Layer 5 of a small transformer language model trained on English Wikipedia (8 layers, counted from 0, width 128).
A neuron's activation on a vector x is SiLU(gate . x) times (in . x), where the dot is the dot product.
The model reads these tokens: " " "2" "9" " |" " F" "W" " |" " K" "O" "R" " |" " J" "in" " S" "un" "g" "-"

The vector x that enters this layer's MLP at each token. A number n stands for n times 0.036.
0 " ": 11 -17 -8 11 28 8 -6 -14 -29 -7 7 -15 -4 -73 8 30 -1 12 3 2 3 -4 -8 -13 7 19 -5 17 16 2 -24 8 -32 7 -4 -11 10 10 18 2 -15 22 -10 -2 29 24 13 -1 -8 1 -19 -3 -36 -1 -1 28 7 0 1 0 -4 -26 10 8 37 11 22 -76 -12 5 9 -4 -11 11 -8 -2 38 2 -15 -24 -20 0 -7 1 1 1 -1 -20 -3 10 -5 -8 -21 -9 -10 -30 -7 -23 -1 -7 3 8 18 -2 15 18 -3 12 4 -25 2 -8 12 2 3 -2 33 -16 5 33 9 -40 25 3 12 -8 0 4
1 "2": 12 -15 -10 -10 7 21 10 -18 -32 -1 -4 9 -21 -89 2 12 2 -8 13 -7 12 7 -13 -13 -4 5 15 29 16 14 -15 -2 -25 -10 32 -13 10 -4 -8 -18 -18 -2 13 -10 4 28 2 12 -2 -14 -15 9 -30 3 -3 0 10 -13 4 6 -1 -20 14 -3 18 5 39 -73 9 -15 4 36 -7 13 -11 3 33 19 19 -14 2 -6 -5 2 -7 6 39 -8 4 17 -9 1 -19 20 10 -23 -11 12 8 -16 1 18 15 -6 4 29 5 16 -11 -17 8 -12 22 -20 4 2 24 7 -17 19 -4 -4 -9 3 -9 -17 20 7
2 "9": -16 -8 -16 -15 2 15 3 18 -30 -18 -3 3 2 -78 0 -7 -18 3 -16 15 21 18 -14 0 -32 27 18 10 -6 7 -4 34 8 -10 45 3 4 -19 2 -2 16 17 21 26 4 26 -12 12 3 -7 7 10 -26 13 -9 4 22 -17 8 11 0 -1 -6 7 26 6 37 -45 3 -18 18 22 -15 8 -17 4 14 19 -8 -24 -9 -1 14 6 -3 2 45 18 7 -18 -26 -1 -14 18 4 -24 6 15 7 -17 1 32 17 10 2 38 10 45 2 -31 -13 -23 -12 -26 1 -6 32 -21 -11 -11 -9 7 -29 8 -12 -12 20 -16
3 " |": -5 -19 -6 10 0 5 -15 26 -23 -1 21 22 -11 -46 26 7 2 26 1 -22 5 -2 -23 4 -13 14 -10 -4 -10 11 -23 26 -17 -2 8 -2 11 14 8 -16 -15 3 13 3 40 7 -1 12 -10 4 -4 11 -18 2 10 9 -8 8 25 26 -22 -11 -1 -16 32 -31 45 -68 16 -17 7 17 -10 -9 14 8 32 20 -8 6 -15 22 -18 6 -6 29 36 12 -2 -3 -13 4 -18 10 -7 -7 17 9 -7 -37 -11 21 11 -18 8 32 -1 34 0 -19 -22 -13 2 6 2 1 42 -18 -5 4 24 -20 10 12 26 -20 12 -13
4 " F": 2 1 -27 -9 -5 -7 12 24 -15 2 9 -25 -3 -94 21 5 -2 16 1 -2 7 -14 -22 23 -2 9 -13 19 11 26 -8 7 -22 -13 -22 -6 14 -1 3 0 -4 5 1 19 -20 7 8 2 -2 -11 2 -5 3 -5 8 6 2 -27 5 6 1 -14 -13 -7 -1 -4 14 -85 3 -3 3 19 -4 -2 -20 9 27 9 7 3 -13 7 -12 -3 -27 12 57 12 10 -4 12 6 -15 -13 16 -15 14 -9 13 -21 5 5 15 -22 21 -3 -17 30 4 -29 -20 -5 20 17 1 16 -14 -17 -8 -14 17 10 -13 12 -7 -19 9 -17
5 "W": 10 -2 -24 -4 -36 14 -6 18 -13 0 11 4 -7 -69 -3 21 1 15 -24 21 23 -21 14 4 -20 34 -1 0 4 5 -25 27 -27 -10 11 -19 -5 -5 12 12 4 7 5 -11 -31 4 5 37 10 -8 -3 22 -17 -13 15 -10 3 -6 8 29 18 -21 6 -31 -2 -3 19 -47 21 -5 -22 16 13 -15 12 -9 15 19 18 6 11 5 -27 13 -16 28 43 22 -13 -3 -1 21 -5 38 -17 -27 19 -1 -15 -24 2 17 44 -27 18 2 11 45 7 -8 -10 -14 7 12 -2 23 7 -12 -23 4 7 9 18 35 -6 -37 0 -16
6 " |": 5 -14 -20 -11 7 9 -8 31 -26 -3 5 3 -8 -32 46 18 11 38 -8 1 27 -23 -3 3 -10 15 -33 -6 -21 2 -16 42 -22 -10 21 3 -10 7 -2 0 -9 13 7 -6 0 0 13 -5 15 8 28 1 -22 -9 3 8 -22 3 18 16 -18 -2 -18 -26 3 -5 24 -75 29 -34 7 11 -1 4 -6 18 14 19 11 15 -16 23 -25 -2 -24 39 42 25 -11 -7 -11 5 -32 39 -19 -2 -11 -8 -3 -20 -4 17 16 -18 16 30 -1 40 -16 -19 -13 4 1 10 6 7 26 1 -1 9 7 0 -6 10 12 -23 12 3
7 " K": 9 8 -22 -22 -17 3 -6 20 -34 -6 10 1 -7 -84 29 19 -14 25 15 17 7 -19 0 23 -12 14 -12 14 -18 7 -14 15 -29 -1 -12 13 9 -16 -5 12 5 25 8 7 -13 -19 -1 2 -1 -12 3 10 -7 16 -5 15 6 -9 2 -7 9 -19 -22 1 3 5 -11 -84 2 -2 -1 1 6 7 -1 4 17 -7 3 9 -21 -3 -11 1 -25 17 38 23 27 4 24 3 -16 14 8 15 3 -12 9 -28 6 0 20 -39 6 0 -7 36 -15 -20 -4 -12 3 -13 3 -11 9 23 -16 -30 2 6 6 22 -10 -23 21 8
8 "O": -19 25 7 -27 -17 6 -6 8 -27 -8 3 -20 4 -51 6 23 -10 31 -32 26 28 -29 25 21 -27 17 -29 -4 -20 20 -13 -15 -22 -8 30 -26 19 -16 -17 -3 8 -14 -3 -17 -28 4 0 12 4 -9 -3 39 -22 8 -11 -6 16 -5 10 19 -11 -4 -6 -31 4 -7 18 -52 21 -3 1 23 17 20 12 1 11 22 -15 3 -17 -12 -17 -19 -11 23 58 2 -21 -2 26 23 -53 50 17 4 -1 -29 9 11 -3 -2 12 -30 18 13 14 31 -3 -16 17 -2 0 -24 -10 -14 0 -11 -16 -13 -7 0 10 9 -23 4 -9 -10
9 "R": -41 22 7 -12 -20 -16 -2 4 -17 -6 1 5 -7 -54 35 1 14 53 -17 30 5 -34 0 12 -23 31 -32 -30 -18 -25 -26 6 2 -1 40 -9 1 -28 4 -10 28 -7 4 -8 -33 -5 -9 -3 -3 13 9 45 -28 5 -11 -9 37 -8 -3 21 -9 -3 -13 -10 -4 -23 28 -58 10 -2 -10 22 18 7 11 -20 9 3 -28 19 -11 -6 -2 9 -10 22 33 10 -24 0 15 3 -18 31 3 -9 4 -13 9 6 12 -4 17 -15 11 2 8 34 -27 4 -8 -8 8 -25 3 10 19 -20 -13 -26 18 -12 13 26 8 -11 20 7
10 " |": 7 -1 -9 1 8 -1 -7 13 -10 -8 -9 -2 -15 -24 37 -5 9 55 6 -4 3 -38 -38 5 -7 13 -35 -20 -9 5 -19 -6 -27 12 5 -6 1 -8 -4 -21 21 -5 8 -6 -3 -5 5 0 -15 3 17 11 -12 13 -2 17 -6 -20 18 4 -27 -3 -16 -9 -5 -30 24 -84 16 -17 8 40 13 12 13 10 23 11 -1 15 -12 1 -13 -6 -10 31 24 28 -13 11 2 -2 -32 30 -4 1 -11 -2 -4 -15 29 11 -2 -10 3 23 12 38 -1 -12 -4 3 -4 1 11 6 45 -13 -9 1 27 0 9 15 21 -7 26 5
11 " J": 12 9 -17 -3 4 -13 -3 32 -29 -11 -11 -14 -1 -86 23 -1 -4 31 8 16 -6 16 -49 13 21 21 -6 7 -5 7 -14 11 -20 -5 -6 16 13 -12 -6 -17 2 -2 12 2 -20 -1 -15 7 2 -7 6 12 -19 10 7 10 4 -24 9 -6 1 -23 -21 -11 -3 -20 2 -87 13 10 15 6 7 21 7 6 19 12 -4 9 -14 -12 -10 -16 -19 4 21 28 17 23 28 1 -14 2 27 1 22 10 9 -6 27 11 26 -11 23 -6 11 38 -3 -13 -6 -7 29 -4 0 -12 6 -3 -8 -5 -3 21 3 0 -4 -6 11 6
12 "in": 7 -12 -1 -6 -25 24 -43 24 -10 -15 -11 -8 -7 -43 17 12 -11 -10 -48 6 -6 1 -17 3 -10 9 -6 -15 -2 18 -21 18 -25 -1 -5 4 12 -19 7 -6 23 -11 16 -5 -11 5 25 19 19 -14 -3 31 10 18 24 12 16 -28 30 12 -18 1 -17 -3 -2 20 23 -45 6 6 9 -48 49 4 3 -6 14 15 -14 -4 -19 -10 -21 -20 -20 31 17 21 51 9 29 25 -28 14 8 -8 14 16 6 -12 29 15 7 -12 26 -7 -10 30 -14 16 10 -23 -7 -23 -25 -12 21 -16 -36 -13 5 -10 1 -15 -30 14 7 8
13 " S": 25 23 -27 -22 -13 18 -1 28 -6 -16 -25 -9 15 -44 12 -2 -4 38 1 4 -5 -38 -13 -3 -36 -8 10 -9 6 -1 -40 21 -14 6 -12 -16 23 -29 0 -19 -9 12 10 -2 -16 -8 -13 13 1 23 7 9 -14 -2 17 16 -14 6 -10 11 -24 2 -7 -6 -6 -14 7 -54 6 -8 11 -18 35 35 4 -6 25 0 15 2 -14 -6 7 13 -16 19 49 -2 34 25 33 -8 -31 8 -19 -10 52 3 32 -23 13 -14 12 -42 40 -4 -1 15 3 -6 7 -10 -12 -27 -20 14 18 -4 -12 -18 9 5 7 25 -8 14 0 -14
14 "un": -11 13 -2 -5 5 1 -24 8 18 -22 -24 -12 -7 -32 -1 -1 15 7 -12 27 1 -22 21 23 -57 0 -27 -19 18 12 -16 10 -2 -3 28 -39 -10 -38 12 -33 -9 -14 15 -10 -7 14 6 1 -20 -8 -53 13 0 22 7 24 30 5 -9 4 -4 3 -25 -31 7 -23 5 -29 23 -17 22 0 29 27 -7 -17 7 9 3 16 -21 -9 -15 -16 -37 26 64 -8 25 5 -7 -11 -21 12 10 -17 10 10 5 -13 10 27 9 -41 17 18 28 21 -13 -5 25 -1 29 -36 6 23 40 17 -16 7 -5 0 -3 -6 -5 -18 25 -11
15 "g": -10 -9 -1 -25 -4 4 -28 24 0 -15 -42 3 15 -57 14 -4 15 28 7 3 -8 -60 5 -1 -36 15 -25 -24 -17 8 -32 13 3 -12 9 -15 -3 -18 14 -27 13 10 30 -13 -11 -10 -14 27 0 -18 -18 -6 -26 6 15 10 2 -15 16 16 13 -7 7 -33 9 -21 8 -30 -20 -32 17 -4 26 29 -21 -5 4 6 21 -25 -31 -18 -12 -20 -26 14 36 -3 7 10 -17 0 -5 22 -6 -9 22 39 -13 -23 21 16 -2 -30 18 28 8 11 8 3 15 4 11 -22 -6 19 5 12 0 -15 7 21 17 -41 42 7 35 16
16 "-": -1 5 -4 -11 -15 21 -10 18 -3 -27 -37 25 12 -29 20 -5 -6 21 12 45 -8 -56 -3 0 -29 3 -4 4 -6 37 -22 24 -35 -15 33 -10 7 -7 10 5 28 -1 27 -9 -41 0 -15 -8 -19 10 -2 35 -8 16 22 21 6 -13 6 -28 16 2 7 -21 -6 -30 33 -49 -15 -18 5 2 23 38 -7 -3 9 -33 -12 -12 -31 -11 7 14 -20 9 47 -11 24 8 -17 -2 -25 20 -7 -31 22 -18 -10 -8 -20 0 -8 -33 38 0 -4 24 -26 7 -18 -9 -7 -20 1 16 9 12 1 -29 8 12 12 -23 10 -8 33 -24

Each question shows the input weights of one neuron of the MLP. A number n stands for n times 0.01.

n92 gate: -2 -4 -8 11 58 27 -18 -4 -22 -16 -14 -14 -4 46 12 -11 9 -1 17 -47 -56 61 -19 12 13 -50 13 -6 27 36 -33 4 -26 -22 31 26 39 -28 22 -10 -14 24 3 9 3 -4 27 14 1 -4 -7 -35 -3 1 -37 19 -6 -1 40 -12 -13 9 33 -33 14 -8 41 -9 1 -32 9 -51 9 22 -16 -17 -12 -38 0 2 20 3 -11 30 12 0 0 -14 32 -10 -1 33 -1 -17 -54 20 3 42 27 25 -8 4 -15 -7 7 -27 9 4 14 2 7 11 26 -6 50 -64 20 -26 16 -37 -47 46 -12 -29 -2 15 -4 5
n92 in: -36 -37 -32 -10 -1 -38 20 38 20 40 -24 -25 28 -65 -35 -25 4 43 -32 -6 -7 35 -41 11 15 39 9 13 64 -5 -12 -8 23 -47 33 48 -36 34 12 4 12 54 -29 -10 28 -7 -5 11 -32 8 -17 -3 -21 19 60 -31 9 10 -5 -19 -17 -33 33 -11 2 5 12 -11 44 17 -2 19 15 12 -15 17 -66 -8 36 -12 -3 -3 2 45 -38 7 -34 6 13 -41 62 37 -11 51 30 -28 8 -9 -24 -34 -4 32 -13 -26 -29 1 -34 -40 10 -11 20 -3 -13 13 -20 -2 5 17 -14 -1 -4 -2 3 18 -2 5 -22 19
On which token does it fire most, and how strongly? 12 "in", at about 1.4

n254 gate: 22 7 5 18 4 26 0 14 9 -9 28 -6 -15 -32 -10 12 46 -23 -11 -4 30 18 -49 -43 20 -2 36 -5 3 5 -2 0 -34 41 -35 25 -25 36 10 4 -39 -11 -13 -17 -4 -24 -4 2 40 34 -18 -6 38 4 -13 24 38 1 12 20 -45 -16 45 50 33 17 -36 27 -12 -17 -37 -9 17 -14 -19 26 -29 -29 44 -23 13 9 35 19 -20 33 1 36 -4 26 -11 -20 69 -4 20 4 38 26 4 21 -7 -16 26 -5 34 44 38 -13 -11 -9 2 50 0 9 31 -12 -5 31 2 -26 3 14 63 -30 29 1 -28 31
n254 in: 14 4 66 12 -46 0 -2 -63 0 -5 39 10 -10 8 7 -40 8 55 -3 15 -4 63 -60 -19 -49 -33 -13 -7 -31 -32 12 18 26 -26 3 -27 -7 78 3 -36 -6 41 -14 12 -29 17 12 -21 7 -30 38 14 48 29 2 -12 9 6 -22 -16 -24 -54 -2 -17 -38 5 -28 -42 -37 -13 -11 12 22 13 21 -40 2 15 33 36 18 -10 3 -12 -30 23 -22 -11 30 52 21 2 23 30 -25 -4 -11 49 -21 24 34 -31 -15 24 49 -26 -14 37 8 -3 -9 -25 19 -53 10 1 -32 24 9 -29 -54 -20 6 27 12 -10 -10 -33
On which token does it fire most? 3 " |"

n184 gate: -9 9 9 -14 -26 -13 26 -1 -8 22 -26 15 -18 2 16 58 5 11 5 -14 -11 12 -46 -4 -10 -4 -10 72 12 -28 -23 12 6 1 9 14 -14 -2 26 -15 48 -37 9 -49 3 -8 29 -18 14 36 23 -2 43 29 47 -20 -42 57 -13 1 -35 -25 28 -12 8 15 -9 -25 32 -6 38 21 -27 11 -17 -1 25 -59 -47 -22 0 -6 -1 59 23 -30 -17 -33 18 39 -22 38 16 29 45 49 7 -5 50 -19 29 -6 -5 11 16 -3 -17 -12 20 27 32 34 -7 22 -24 35 -35 -27 19 15 -50 44 4 -40 -8 2 -17 -4
n184 in: -12 -20 48 -11 -27 -26 49 5 -4 -18 47 4 -10 -37 -44 34 -39 -22 -15 -12 -13 1 -24 37 -21 -6 33 -31 -25 -2 -50 9 13 32 40 20 -6 62 1 -17 -4 -21 -40 -15 -7 0 23 33 7 -27 -43 -15 -3 -11 -16 -20 -27 6 26 -1 18 -16 -4 -15 -28 -9 1 4 -6 -31 25 5 -16 14 15 29 62 -25 -30 -32 -25 -17 -42 -11 -15 -59 12 -28 24 -33 -21 -30 1 -17 14 29 -2 4 11 -11 -39 -20 2 -34 13 -22 -3 -62 9 -11 -27 -12 -5 16 -5 -2 14 -28 11 -35 -15 -30 1 -16 -16 -1 -19 28
On which three tokens does it fire most, strongest first? 10 " |", 6 " |", 9 "R"

n68 gate: -47 -7 -41 7 -8 21 48 5 36 17 7 26 44 12 -25 -26 -12 -18 -5 -25 33 44 -17 -47 8 4 -26 18 40 -10 -13 -7 -25 -36 -24 -22 -32 49 14 14 -18 54 31 18 40 42 -6 17 44 45 24 1 39 27 -35 33 14 49 -4 -28 0 -8 -14 10 13 -10 -5 15 8 0 41 -31 24 -11 28 14 -13 -4 4 42 -33 33 15 -8 -22 -2 28 -33 43 20 -21 -23 -17 -1 -60 -25 -17 13 23 -9 -11 -7 -21 -21 5 -35 -18 9 27 -45 -29 17 12 9 -9 -21 10 -5 6 -32 -11 21 -31 -17 18 3 18 27
n68 in: -25 -23 27 -13 14 -28 -5 -8 -5 -8 6 6 -50 10 -54 -22 18 -38 32 -54 -18 1 -17 15 15 -25 27 -2 -25 8 5 8 11 14 2 -5 23 25 -17 -2 32 46 -29 -9 45 12 -30 -28 -49 -4 -34 37 -11 -10 5 -16 -16 -11 0 6 6 -35 11 -30 18 19 0 -29 15 27 5 21 4 -9 -5 -18 -11 25 -4 -4 34 -30 -20 -21 -45 -17 10 19 -6 -35 -33 -24 -75 5 -45 17 -10 -17 -8 -2 57 -14 13 -44 4 -1 -55 17 -35 5 18 -2 0 -28 11 2 -8 25 32 -7 40 52 54 11 26 34 -59 -21
On which token does it fire most? 3 " |"

n229 gate: -27 -9 17 2 18 -16 -5 12 -8 -3 8 1 25 12 3 -5 17 -20 -8 -31 3 0 31 -12 20 -1 30 -11 -11 6 0 22 -8 29 48 5 -24 20 48 45 -53 -17 21 -18 31 -19 17 -22 -26 -29 -31 27 -14 -54 -24 -15 33 47 35 14 29 -52 10 30 -7 20 -28 33 24 -5 -9 -50 22 -3 -8 44 -15 20 -19 -22 -25 26 6 11 39 39 1 -18 -27 -28 -16 8 -20 -31 -15 26 -12 10 7 -4 4 37 -27 6 -6 -24 30 -20 -16 -10 -4 45 -20 -12 17 -12 7 14 -23 22 -13 -2 -15 29 1 -26 88 -21
n229 in: 13 -29 25 15 23 -24 42 -3 -55 4 -46 -6 -7 -36 -6 18 -31 -19 24 4 11 16 -27 -5 -12 -52 -15 12 14 -32 17 -8 -17 15 -6 -23 -25 26 -38 19 -2 18 -30 -5 -31 -6 -4 -23 -9 -15 48 -22 11 65 27 24 -54 -19 52 37 13 37 -2 37 5 -9 3 -19 -7 -10 -11 -66 32 27 -32 49 -15 40 36 23 -25 8 -8 -22 11 8 6 -6 24 -52 -12 -4 -5 -16 8 9 19 -13 -33 -25 -5 25 -42 -6 -30 9 12 26 -24 -24 15 5 12 -6 16 59 1 5 26 3 11 10 5 41 27 49 20 16
On which two tokens does it fire most, strongest first? 9 "R", 5 "W"

n15 gate: 2 -41 8 7 10 -13 -6 43 -13 -7 -2 16 -13 21 -41 18 33 -13 -61 35 25 -14 47 63 2 -9 48 -12 -28 -33 23 35 17 32 -32 9 34 12 17 26 17 7 30 15 8 18 -11 -2 -10 4 -32 -23 4 -33 -16 5 2 -16 -5 -2 61 9 22 23 5 39 3 -9 23 10 36 -38 -27 -21 -4 22 29 20 -25 -16 7 26 41 25 25 70 -41 26 -8 21 -9 17 -9 13 -45 -3 -12 -6 -35 41 -15 -1 -30 11 15 -44 20 -17 27 -22 79 -17 -43 -5 -19 0 -11 -22 8 9 20 -2 31 -3 63 21 62 -65
n15 in: 4 -30 15 6 -57 12 -17 2 3 -23 2 20 24 23 -19 25 -15 -24 5 -32 2 -7 8 11 -13 -16 24 -7 27 13 3 35 37 -17 -74 -8 -16 -32 24 11 23 40 -23 -33 -15 -56 -47 9 50 36 -39 8 -36 -44 -25 -36 -30 -13 45 18 6 22 -4 -39 -12 8 17 12 -7 -14 40 74 5 -21 9 17 8 -8 4 -18 15 -52 -22 -6 3 -37 9 1 -15 -21 11 -20 -18 5 -16 26 -19 -60 -22 19 29 18 20 5 18 9 -24 -7 19 -1 19 -65 18 23 11 -1 -63 -29 -41 13 -11 10 20 -14 45 14 -47 -36
On which token does it fire most, and how strongly? 14 "un", at about 0.6

n235 gate: -6 13 5 -12 -19 51 14 -16 -18 20 3 -10 -4 31 -3 17 5 -25 -20 -10 -23 13 1 -14 0 -31 8 23 4 -42 -11 3 -28 23 2 -16 -35 -14 -6 19 26 -57 -26 -5 -5 -13 14 3 28 10 -8 -36 0 8 -12 17 15 25 -29 -1 -3 -18 -9 39 -1 8 -3 -10 -14 30 33 -9 -1 -56 15 16 12 9 -15 3 -14 -6 10 -14 -10 -28 -13 -5 10 30 -4 -21 -29 4 8 46 76 -24 -21 -16 28 34 -7 10 -21 72 -55 3 21 3 -36 43 8 42 36 -1 -6 -15 15 15 -19 9 -26 43 -28 -3 -15 -5
n235 in: 29 -2 4 -22 35 -13 55 -1 -36 -3 -14 -8 15 13 27 -68 -12 -32 2 8 6 -47 -20 -22 -10 28 -41 -38 27 -35 -22 -9 -12 -1 47 -16 -32 38 2 46 4 -19 -37 15 2 -19 -23 40 8 -4 -3 -11 -21 -19 21 4 35 5 -9 -13 -17 10 -23 38 38 -10 -30 27 -28 -8 11 -10 22 0 -13 21 15 20 -29 33 -13 -13 -17 5 -57 -50 46 -30 15 27 3 -17 10 5 20 32 8 24 46 17 11 -4 -49 -12 -15 28 6 -16 34 6 10 2 30 -15 18 20 -11 -46 18 35 3 20 25 -43 -54 -3 33 -33
On which token does it fire most? 5 "W"

n249 gate: -37 32 5 -36 -30 29 1 11 -43 31 46 -18 -27 3 -13 10 -25 24 -22 -26 -9 14 -10 -22 23 -19 36 22 -29 -17 -18 6 14 20 -4 23 7 8 -7 18 -10 3 -39 17 -23 26 -7 -10 24 1 -1 -5 3 -20 -18 11 -9 35 17 5 21 -26 0 5 4 3 -15 27 12 14 30 -8 -49 21 -17 34 -8 26 -1 -11 30 -4 -18 38 17 -13 -14 -40 25 -23 32 -15 50 4 -27 -11 32 -8 -49 -45 -35 -2 1 26 -39 -9 -18 6 -10 12 -1 1 58 10 -9 -20 -26 -20 -11 -6 7 -7 -23 -31 4 12 65 8
n249 in: 20 -17 13 -26 -17 22 -10 -17 11 -10 7 -15 9 -3 -30 39 -28 -5 27 6 26 -17 42 -7 -11 -18 29 -44 -10 -68 -7 -45 34 23 49 20 -11 27 -34 -10 8 -22 51 4 18 -32 12 25 5 -21 34 -45 11 -35 -15 3 -1 0 -7 27 14 -36 -21 4 -37 20 45 -36 -14 -36 -28 34 -30 -52 -2 -26 -16 -16 -13 40 11 -12 28 -32 22 17 -8 10 -5 -3 -21 -4 -35 -23 -11 -28 -31 -9 44 23 16 2 22 42 19 26 36 9 -11 -29 3 2 -1 0 14 -34 16 -13 -43 -33 -12 41 20 11 31 28 24 47
On which token does it fire most, and how strongly? 4 " F", at about 0.38

n238 gate: -6 -45 21 20 59 27 -1 -19 -1 -18 -11 10 38 -10 -24 28 -10 49 -9 31 19 -5 -15 -24 23 30 -3 27 32 4 -14 -29 2 -21 -26 -11 41 15 1 -14 -15 37 -3 0 63 9 17 18 -12 26 -35 -29 -26 10 6 23 3 2 -40 1 -14 -56 -3 20 22 46 -46 -36 12 5 14 -4 -7 0 -23 -4 -49 -10 -6 3 6 11 33 -3 17 -9 -3 -20 -39 -36 -27 18 21 22 -11 4 -17 -18 14 47 -4 40 18 17 -2 14 -61 -7 15 -22 -4 -11 -25 -8 47 -12 11 -28 -8 32 -3 -16 16 6 16 -22 -14 19
n238 in: -6 -13 38 -13 39 6 29 -3 -2 -7 -48 -21 -14 -62 -38 41 1 11 13 10 7 16 -7 -29 27 25 5 1 23 0 -33 -10 -14 11 -54 11 26 20 48 -10 -42 10 -24 0 11 20 23 -1 -14 -5 -2 -34 -10 -26 28 24 -28 8 -18 -21 -20 -37 -6 -13 14 28 -2 -29 -41 50 12 -37 -19 19 8 -7 38 7 -60 21 -2 3 6 -4 40 10 -12 -45 -39 10 6 4 3 -1 22 -16 22 -17 4 39 18 -3 -5 -17 -16 5 -19 -17 -35 -13 11 -18 10 57 19 -4 -34 15 7 42 16 -47 50 33 33 33 19 12
On which token does it fire most? 0 " "

n20 gate: -21 4 30 7 -33 34 -22 -28 36 -18 47 -29 15 -10 -2 -7 -23 6 39 -23 -9 -6 23 16 -8 -29 26 7 -20 13 9 -16 -36 3 10 7 -33 29 -13 10 -1 21 25 63 -61 -1 1 19 29 24 -1 -35 -19 28 11 -45 12 -25 -24 -11 28 20 -6 24 -22 -6 26 28 18 -2 -48 11 6 -3 -33 -14 29 -59 2 7 -9 -31 32 25 7 4 -8 -8 -7 33 -45 21 -8 1 -4 -22 7 -26 4 -47 32 33 -2 -12 -18 -21 -32 -26 -2 -21 26 12 26 -52 16 -28 -38 -16 7 -7 8 -19 10 -7 27 -35 9 8
n20 in: 18 33 -14 -6 35 71 -30 -53 -12 -9 -13 -2 17 -12 -14 -14 31 44 36 17 -45 -8 26 32 -17 43 17 11 4 40 -8 -14 -49 32 0 -9 -33 -7 -11 -18 36 25 4 26 17 13 2 -6 11 -2 -2 -10 19 39 9 18 31 2 36 24 18 -2 27 19 -23 14 10 19 2 -31 -20 32 -18 16 -23 8 -8 0 48 44 -4 -19 63 -3 20 -40 -25 3 -47 -33 -28 15 1 -9 -18 -12 45 -42 -34 -35 -6 -42 19 14 0 -2 -4 -48 15 -6 -4 20 5 9 -19 -15 -15 -20 3 13 -29 38 27 19 17 -9 0 22
On which token does it fire most, and how strongly? 16 "-", at about 2

n4 gate: -15 -6 59 -25 19 6 12 12 -27 1 11 -17 18 28 3 -4 -1 -30 13 -7 -27 24 -35 13 7 12 -3 -6 -21 -22 -7 15 20 10 13 -43 -12 -5 -18 1 -39 13 -16 32 10 22 15 -1 23 13 -63 -16 41 12 -13 -16 -42 15 15 -15 -2 -20 1 30 36 -19 12 -30 -14 30 -51 32 -21 -47 -15 -3 -19 17 1 29 -1 9 17 11 -2 -8 32 -78 -15 7 -4 -23 34 -67 27 22 6 7 -21 -37 -14 6 -16 -20 21 -15 -6 -8 4 19 29 -44 -20 30 2 4 0 -40 22 -38 -13 -29 3 -4 13 0 20 2
n4 in: 31 17 -17 18 6 45 -16 -35 3 21 28 2 17 -15 21 41 27 -9 -2 4 2 -41 -18 -13 23 -67 23 -16 -24 65 -13 -20 45 26 -3 36 5 22 34 -19 -18 -18 8 29 20 -15 -9 8 -30 3 13 54 35 -24 -33 1 -2 -33 37 34 -43 -1 -11 23 1 -15 2 -1 29 7 3 -18 -41 -24 -47 22 8 40 -5 17 -28 -6 12 37 67 -20 -18 -13 -12 -48 34 -9 -23 -23 49 -17 15 -8 37 13 -8 -13 -9 12 -19 -10 -7 -2 -13 -22 -6 23 -22 -51 -74 -4 -11 -15 -12 0 31 -33 5 27 11 1 -11 44
On which three tokens does it fire most, strongest first? 3 " |", 14 "un", 15 "g"

n5 gate: 1 -24 34 -22 18 -8 15 -23 18 12 25 3 9 8 35 22 -42 -32 -22 4 17 12 39 -15 -48 9 39 -25 -10 26 3 -13 48 10 17 11 -52 -21 26 -8 -18 -21 -35 43 7 -6 2 -17 -19 10 -10 -1 -12 45 0 -1 -34 -7 35 -10 1 -6 38 0 29 7 3 -3 -3 12 -24 -11 4 28 -52 -43 4 -1 -21 -26 27 26 -5 24 16 -30 -7 39 17 -27 -16 -9 17 -29 13 5 -13 1 47 9 31 79 1 -5 -4 -14 4 2 14 5 16 1 7 -9 -28 -11 -16 -23 -22 -42 17 -6 40 28 9 2 -40 18
n5 in: 43 -33 -25 -44 -23 24 22 21 27 45 44 -8 -29 18 4 -25 19 -8 -11 23 41 -7 -11 -21 -22 -25 43 -15 26 32 9 27 33 10 9 -35 10 -56 -37 49 -21 16 -11 33 10 -36 10 27 -26 35 -15 22 -13 -2 0 47 39 -2 -27 -12 -31 -29 -3 19 13 15 -20 31 -32 5 22 -6 9 -53 -14 41 -3 28 6 30 -15 -24 10 21 -45 -18 -7 14 -2 40 -11 -22 13 -20 -18 10 -23 -20 -22 -34 9 9 9 -25 27 16 0 20 29 32 -41 7 7 22 4 -55 -6 58 -7 -46 -20 -38 -11 -56 -35 13 -13 -13
On which token does it fire most? 9 "R"

n200 gate: -26 83 11 66 -8 14 35 -14 4 7 9 4 -12 -27 -28 -9 76 -38 36 -34 -2 40 -12 -3 10 18 -30 -32 8 -44 8 12 -35 -8 -10 10 24 -16 -40 -19 33 24 -1 4 38 20 15 -17 -6 37 -65 13 41 -5 26 -24 26 41 -35 7 19 11 2 -23 -15 25 -13 27 -5 43 3 -16 25 -69 -35 -49 13 -14 -18 -1 -3 14 -11 -43 0 31 -49 32 -24 -17 -13 0 27 4 12 -23 41 -29 5 -38 -28 -2 -33 -48 21 44 4 -44 -27 -14 -31 -25 -8 1 -2 -33 28 -29 6 -25 12 10 -1 16 1 21 7 72
n200 in: -44 -8 29 2 14 -49 -32 42 -19 13 61 9 0 -7 -20 24 -6 -2 -56 -19 -53 -30 39 17 -17 -36 4 -36 2 -18 -12 1 11 24 50 -20 -16 -24 -1 14 35 -12 -5 -14 22 -25 -8 -9 -29 -2 29 10 -4 -13 -37 22 -13 1 -32 -8 16 22 29 -14 8 10 -36 -29 -14 -14 16 54 3 34 14 43 3 -25 16 76 9 -3 11 13 77 -21 16 33 -6 66 20 0 -50 -55 -29 -13 20 -1 7 -4 36 -8 3 -74 28 4 -3 33 20 20 3 -14 6 60 -61 25 -10 -68 1 -42 -18 15 -32 -41 19 -9 19 2
On which token does it fire most? 9 "R"